Layer 9 of a small transformer language model trained on English Wikipedia (12 layers, counted from 0, width 64).
A neuron adds its activation times its output weights to the MLP's output. To switch it off is to set its activation to zero at one token and run the rest of the model.

Output weights of the MLP neurons that the questions are about. A number n stands for (n - 500) times 0.00067.
n114: 226 481 532 448 502 547 643 557 429 531 500 645 395 516 630 631 495 597 646 553 458 505 482 597 645 522 305 170 459 575 460 442 299 491 649 566 379 430 435 402 439 441 255 465 502 534 532 489 659 472 577 679 560 620 552 565 506 466 478 566 426 472 430 543
n135: 400 375 614 558 334 465 579 561 231 392 657 648 641 114 512 623 573 414 317 538 522 455 304 491 484 488 361 323 591 576 793 519 494 487 606 544 471 484 563 392 479 542 401 520 384 399 569 444 497 344 518 534 409 762 515 475 480 658 506 635 557 552 676 562
n148: 644 280 609 573 367 549 598 576 396 319 426 544 558 507 739 446 461 335 360 497 397 682 484 619 373 699 273 529 453 425 520 523 427 523 538 623 654 500 598 700 486 375 462 388 434 272 588 622 491 419 652 422 465 481 313 584 449 699 495 499 660 502 377 515
n175: 615 583 504 478 545 482 408 412 360 633 402 468 683 609 513 372 657 457 481 422 508 370 633 439 528 542 360 337 291 555 530 436 526 351 499 505 563 463 587 511 413 540 353 527 559 623 514 677 530 638 380 485 487 480 647 553 406 667 276 548 502 532 527 438
n200: 621 411 588 431 465 603 480 480 450 517 543 551 462 589 642 404 522 645 407 300 466 618 609 424 465 638 418 365 521 395 380 496 531 566 351 645 399 492 456 505 624 567 562 391 545 569 423 547 536 433 378 494 571 482 454 460 694 442 500 573 522 367 570 370
n204: 645 604 553 673 665 515 508 757 520 522 326 538 617 350 491 526 292 508 428 365 510 478 462 355 396 538 428 420 496 442 451 582 448 404 574 512 472 492 550 518 706 368 545 537 610 588 267 587 635 220 356 648 618 432 395 530 720 373 501 280 614 603 460 466
n213: 583 544 579 398 580 413 484 604 424 338 585 414 626 428 450 546 646 435 607 472 573 442 443 443 392 388 484 532 344 409 394 337 673 391 533 481 552 628 513 440 517 592 573 569 473 508 489 484 431 471 493 497 575 420 525 490 465 564 512 740 585 491 549 402
n231: 604 543 404 323 540 672 362 363 527 557 545 384 480 532 562 661 551 422 323 617 354 523 470 388 603 513 500 512 562 546 594 583 379 524 504 732 690 536 420 501 473 476 434 335 485 491 699 599 395 375 643 687 452 302 312 612 452 476 404 397 455 531 534 409
n256: 514 412 626 522 552 524 498 619 757 496 480 402 542 448 506 572 474 549 553 528 486 425 610 599 364 423 492 570 474 673 447 758 491 280 502 484 496 574 477 418 537 408 441 580 369 562 421 251 410 456 464 585 364 481 633 555 440 542 348 481 575 607 355 529
n260: 395 554 444 466 407 613 562 588 526 552 458 619 369 426 409 424 393 496 444 575 658 699 482 470 688 712 479 596 650 588 436 562 356 658 583 507 337 338 332 427 602 352 394 393 632 414 512 507 588 599 580 565 419 507 610 635 417 345 359 452 414 429 566 511
n282: 580 386 428 723 552 549 503 431 356 576 561 575 535 311 669 518 506 512 695 518 454 403 560 494 523 531 539 444 578 382 360 529 704 477 456 401 479 672 646 520 554 497 635 468 318 679 509 593 376 514 568 330 382 447 546 388 445 428 459 386 404 224 610 449
n312: 519 536 626 533 468 524 334 556 571 592 487 359 498 530 452 596 348 405 506 492 622 609 578 428 482 405 534 551 576 348 648 475 503 459 534 323 701 576 458 369 388 578 374 471 300 712 420 363 522 417 523 494 627 533 492 599 388 689 345 672 506 709 518 309
n335: 489 544 466 548 599 570 450 306 811 757 703 393 277 636 392 711 692 564 355 513 506 177 571 358 638 489 386 626 348 495 563 628 456 478 408 467 595 332 367 561 403 521 369 675 374 363 613 453 363 333 533 270 537 737 574 472 491 297 609 453 410 672 338 702
n370: 629 660 314 507 356 643 432 572 671 586 581 411 725 400 396 573 365 446 532 528 624 498 490 579 428 634 529 637 549 430 368 366 403 601 499 573 723 527 691 721 434 362 482 525 330 557 527 24 361 430 523 457 370 324 163 528 504 558 555 566 439 664 545 531
n376: 603 402 384 378 606 501 508 583 515 611 524 605 532 588 651 465 327 376 501 518 658 607 466 310 346 518 506 247 672 512 538 479 558 576 362 476 557 430 595 542 519 700 424 396 466 533 304 493 587 437 463 519 587 561 595 448 527 559 425 486 445 474 468 487
n377: 470 600 709 674 438 499 380 452 657 558 283 370 444 484 652 288 490 401 443 343 433 618 410 562 630 599 626 451 357 492 662 638 562 497 569 577 327 516 585 587 382 491 556 525 524 557 541 540 728 502 514 427 532 394 518 530 428 329 467 454 416 470 473 388

Each question names a token from some text and the token that comes next. It shows the activations a of the neurons there, in the order above. A number n stands for (n - 500) times 0.014.

Then comes g, the gradient of the next token's log-probability with respect to the MLP's output, scaled to length 1. A neuron's effect is roughly proportional to its activation times (output weights . g). A number n stands for (n - 500) times 0.0012.

"1", then "9"
a: 489 491 492 490 491 796 491 490 499 488 516 500 500 563 490 603
g: 507 613 461 541 518 451 627 469 444 656 698 346 520 500 478 399 388 576 678 537 384 388 368 689 514 399 624 500 441 442 413 486 530 409 622 470 352 539 170 473 436 548 493 467 674 521 547 550 203 578 552 650 546 484 570 566 531 524 482 578 319 464 609 487
Which neuron, switched off, raises the next token's probability most? n204

" with", then " the"
a: 499 500 493 499 552 499 497 577 750 493 489 526 722 497 510 564
g: 682 334 398 533 475 528 466 421 510 526 412 404 489 570 562 580 453 459 501 678 700 422 433 448 416 369 608 426 514 565 461 642 556 458 664 484 381 457 269 579 458 696 505 534 507 516 554 608 387 560 546 373 359 588 504 279 615 630 375 650 517 571 242 594
Which neuron, switched off, lowers the next token's probability most? n335

" used", then " in"
a: 669 500 500 496 576 490 500 531 530 500 500 695 602 500 489 500
g: 350 452 508 396 346 437 466 531 449 593 362 527 410 557 569 684 629 567 683 497 463 674 402 489 529 589 414 379 434 602 462 383 341 568 304 258 531 764 593 425 389 732 436 593 407 469 620 566 632 358 489 413 551 555 469 501 528 505 495 507 462 545 543 619
Which neuron, switched off, lowers the next token's probability most? n114

"I", then "BA"
a: 494 500 500 491 491 731 500 500 500 500 500 500 500 500 500 633
g: 255 581 445 577 512 493 490 575 481 478 687 543 515 502 632 292 392 599 479 363 621 524 528 432 625 261 505 537 482 524 558 497 426 343 473 282 635 723 511 568 547 630 629 674 563 342 389 453 414 426 461 445 654 476 453 556 565 413 546 490 527 612 300 489
Which neuron, switched off, lowers the next token's probability most? n204

" towards", then " which"
a: 499 491 490 489 507 492 540 653 728 492 492 726 632 496 644 745
g: 507 506 645 616 501 648 626 484 507 602 415 547 530 576 416 549 443 487 429 477 352 590 341 470 775 375 393 606 384 455 647 437 310 460 663 526 383 546 595 542 327 410 410 516 590 660 569 621 412 562 377 539 474 549 394 381 379 709 395 385 443 455 424 657
Which neuron, switched off, raises the next token's probability most? n376

"etwork", then "ing"
a: 500 549 500 604 497 488 500 497 500 569 537 532 499 500 492 497
g: 600 496 563 525 321 305 669 455 491 540 389 406 486 597 457 368 507 545 615 349 536 487 444 581 524 424 525 345 556 570 788 640 585 455 499 517 428 633 346 537 558 569 631 748 325 511 507 654 435 490 488 442 500 285 402 384 659 573 371 498 400 449 520 497
Which two neurons, each switched off alone, lower its probability most, in order? n175, n282

" large", then " number"
a: 584 500 498 500 492 491 500 625 512 553 495 488 500 500 489 500
g: 418 637 631 595 363 428 389 569 501 392 489 413 531 617 488 536 607 562 762 668 678 465 488 580 563 425 541 464 437 545 233 477 533 487 458 600 444 396 514 462 527 667 334 549 593 569 684 494 197 491 496 480 626 471 431 517 410 479 487 519 433 512 306 345
Which neuron, switched off, lowers the next token's probability most? n114

" to", then " be"
a: 498 499 491 497 538 498 534 490 646 500 568 493 506 636 562 606
g: 336 401 590 389 365 610 620 521 411 581 348 660 319 493 571 404 416 429 682 562 275 405 441 509 546 553 486 505 478 473 632 606 496 540 499 313 434 500 443 417 405 763 450 532 652 401 529 599 568 570 415 567 368 424 688 639 531 548 448 400 529 578 686 451
Which neuron, switched off, lowers the next token's probability most? n377

"atory", then " School"
a: 490 499 496 523 500 500 500 495 495 495 515 723 576 500 491 500
g: 566 593 427 505 456 563 425 672 475 647 511 381 522 624 526 425 461 636 543 461 766 491 600 651 450 414 526 273 526 375 456 652 308 348 246 408 511 763 619 549 444 398 315 426 399 496 514 433 490 599 552 570 526 464 493 631 468 496 360 501 502 545 521 505
Which neuron, switched off, lowers the next token's probability most? n312

" for", then " bank"
a: 499 499 500 498 654 496 488 576 645 492 490 492 488 500 488 678
g: 236 521 453 503 490 305 505 741 516 595 582 480 520 411 420 788 476 354 421 388 430 549 596 715 608 454 407 510 459 437 685 534 475 504 297 538 502 619 584 499 644 414 472 495 603 602 267 573 495 498 539 436 561 372 548 563 507 341 431 522 507 465 462 575
Which two neurons, each switched off alone, lower its probability most, in order? n256, n377

" pres", then "ents"
a: 498 889 500 500 493 500 496 517 500 529 500 514 500 500 493 488
g: 397 614 503 463 542 767 530 485 542 674 425 646 510 372 639 475 442 492 690 507 535 455 418 476 469 466 695 479 450 437 394 538 316 674 604 501 503 656 510 498 278 465 437 465 356 467 381 388 369 421 558 655 530 593 485 315 626 568 421 300 567 458 633 475
Which neuron, switched off, lowers the next token's probability most? n135

" and", then " Ital"
a: 500 500 488 492 496 500 748 496 497 500 497 582 518 500 500 496
g: 451 442 499 661 458 512 401 525 447 407 575 847 522 443 473 504 400 812 757 473 452 561 604 492 419 526 465 644 406 475 633 556 411 380 499 402 471 508 479 424 612 439 602 547 516 530 560 404 514 472 552 570 587 387 305 233 377 522 554 405 436 512 519 429
Which neuron, switched off, raises the next token's probability most? n213

"og", then "en"
a: 490 502 500 600 499 500 500 495 496 493 649 496 496 500 668 499
g: 656 438 536 433 424 614 570 393 551 586 424 466 653 626 564 491 474 519 660 352 594 354 632 494 685 469 414 315 465 551 497 563 764 422 289 292 588 711 396 589 465 392 503 696 448 551 450 556 445 480 453 351 480 438 445 420 535 356 428 528 488 489 631 458
Which neuron, switched off, lowers the next token's probability most? n282

" in", then " Z"
a: 500 491 495 534 500 494 644 572 656 494 499 640 492 490 541 667
g: 726 538 522 446 600 368 556 405 511 390 744 645 667 428 568 397 666 415 663 648 372 319 541 511 585 385 473 450 382 537 516 362 481 554 608 552 522 422 493 380 535 453 501 552 318 519 627 454 419 432 439 620 499 486 655 560 452 426 333 313 610 394 615 435
Which neuron, switched off, raises the next token's probability most? n377

" is", then " Pl"
a: 499 494 499 500 678 489 500 494 500 499 500 499 500 490 587 489
g: 675 535 454 462 598 408 542 619 581 507 573 214 527 425 334 658 642 685 375 469 476 439 467 595 370 543 424 489 418 657 473 532 729 424 498 606 587 583 562 474 361 314 536 475 555 356 527 321 242 572 600 427 547 455 552 536 617 518 491 409 472 563 421 505
Which neuron, switched off, raises the next token's probability most? n200

"ating", then " plant"
a: 499 499 491 494 492 608 500 611 516 655 523 708 611 492 633 492
g: 634 481 499 444 490 510 489 517 539 686 553 490 494 580 530 520 435 666 379 456 282 554 433 568 486 573 444 365 487 461 586 342 753 476 408 268 629 541 648 663 352 521 474 588 803 457 414 536 388 443 453 478 488 506 625 480 452 482 355 253 542 516 459 579
Which neuron, switched off, lowers the next token's probability most? n376

"ial", then "e"
a: 497 499 500 498 494 498 500 531 491 616 490 488 500 500 498 496
g: 724 449 587 489 448 752 710 463 504 524 356 597 459 552 554 596 422 609 276 570 664 556 562 418 434 675 494 528 541 408 489 354 462 485 367 434 452 432 637 437 460 482 326 443 591 428 309 546 590 714 467 418 475 423 606 515 458 511 532 433 602 479 448 273
Which neuron, switched off, lowers the next token's probability most? n260

" with", then " via"
a: 498 500 488 496 506 497 488 613 705 495 500 605 660 500 576 566
g: 437 473 520 443 448 426 451 485 540 483 692 645 435 403 551 722 417 530 564 423 217 386 459 642 595 600 399 404 327 546 368 409 441 599 586 472 322 378 619 452 624 445 462 549 603 598 713 453 638 600 536 437 512 267 584 625 559 528 438 375 484 586 513 565
Which neuron, switched off, raises the next token's probability most? n312

",", then " would"
a: 512 500 497 499 497 500 496 489 525 517 632 535 503 493 496 491
g: 355 521 511 413 427 533 726 606 365 352 527 435 351 590 371 383 470 416 702 405 515 363 582 424 515 413 450 478 625 509 322 383 521 553 576 487 620 501 558 615 672 500 415 428 589 496 737 487 454 465 708 510 532 567 515 494 368 591 284 570 695 410 583 462
Which neuron, switched off, lowers the next token's probability most? n282

" performed", then " at"
a: 615 497 499 496 501 499 500 684 558 500 499 680 698 500 596 500
g: 322 407 422 425 351 552 498 513 399 560 390 591 511 575 622 414 575 530 633 673 340 619 483 582 626 526 367 492 424 568 468 259 364 598 374 331 423 724 583 368 436 550 504 547 523 524 752 369 552 345 529 498 529 489 382 640 569 499 632 551 474 592 587 449
Which neuron, switched off, lowers the next token's probability most? n114

" F", then "rat"
a: 500 500 500 498 668 500 489 500 493 500 497 500 500 500 499 491
g: 593 472 660 487 567 543 260 445 466 364 382 677 583 574 330 365 409 537 390 492 403 620 577 439 420 443 635 351 554 682 404 367 526 627 511 607 533 350 684 461 551 523 456 484 489 592 486 499 389 482 305 639 463 712 460 669 422 534 497 440 509 385 585 642
Which neuron, switched off, lowers the next token's probability most? n200

" ro", then "om"
a: 494 661 498 492 500 500 500 496 500 500 494 500 500 500 625 500
g: 283 605 481 441 487 497 453 488 391 584 501 427 528 355 447 501 648 386 512 636 707 484 439 662 370 604 512 352 467 581 604 642 590 638 419 588 505 622 485 452 335 624 385 599 387 528 793 444 433 491 527 243 452 492 558 619 404 543 566 462 447 455 503 338
Which neuron, switched off, lowers the next token's probability most? n135

" data", then " that"
a: 510 500 500 554 493 629 500 542 497 654 488 703 493 489 641 494
g: 433 650 522 506 526 510 514 419 519 519 535 437 457 473 633 644 563 451 522 563 552 513 398 298 725 529 575 681 463 353 567 383 472 497 790 549 346 327 274 392 348 632 480 458 456 556 406 524 536 496 343 310 543 596 566 712 475 496 484 546 549 598 403 406
Which two neurons, each switched off alone, lower its probability most, in order? n312, n260

"y", then "uan"
a: 500 500 500 499 488 500 492 526 500 500 580 500 500 500 617 687
g: 424 594 435 527 529 630 378 487 512 587 560 461 444 294 505 406 713 496 559 408 264 499 427 410 595 314 457 410 400 520 331 502 422 377 611 552 716 610 665 366 493 529 388 620 467 599 502 453 612 462 540 370 563 600 571 619 531 424 733 383 623 621 441 458
Which neuron, switched off, lowers the next token's probability most? n377

".", then "\n"
a: 499 497 722 747 500 491 492 488 577 630 497 490 488 860 492 500
g: 599 336 246 422 367 645 535 432 431 429 634 496 516 518 531 479 320 519 662 611 615 828 440 438 580 492 472 492 672 310 401 499 448 508 571 526 532 439 403 576 385 671 529 581 545 558 525 531 652 550 420 516 462 389 321 464 585 455 431 431 371 635 588 435
Which neuron, switched off, lowers the next token's probability most? n370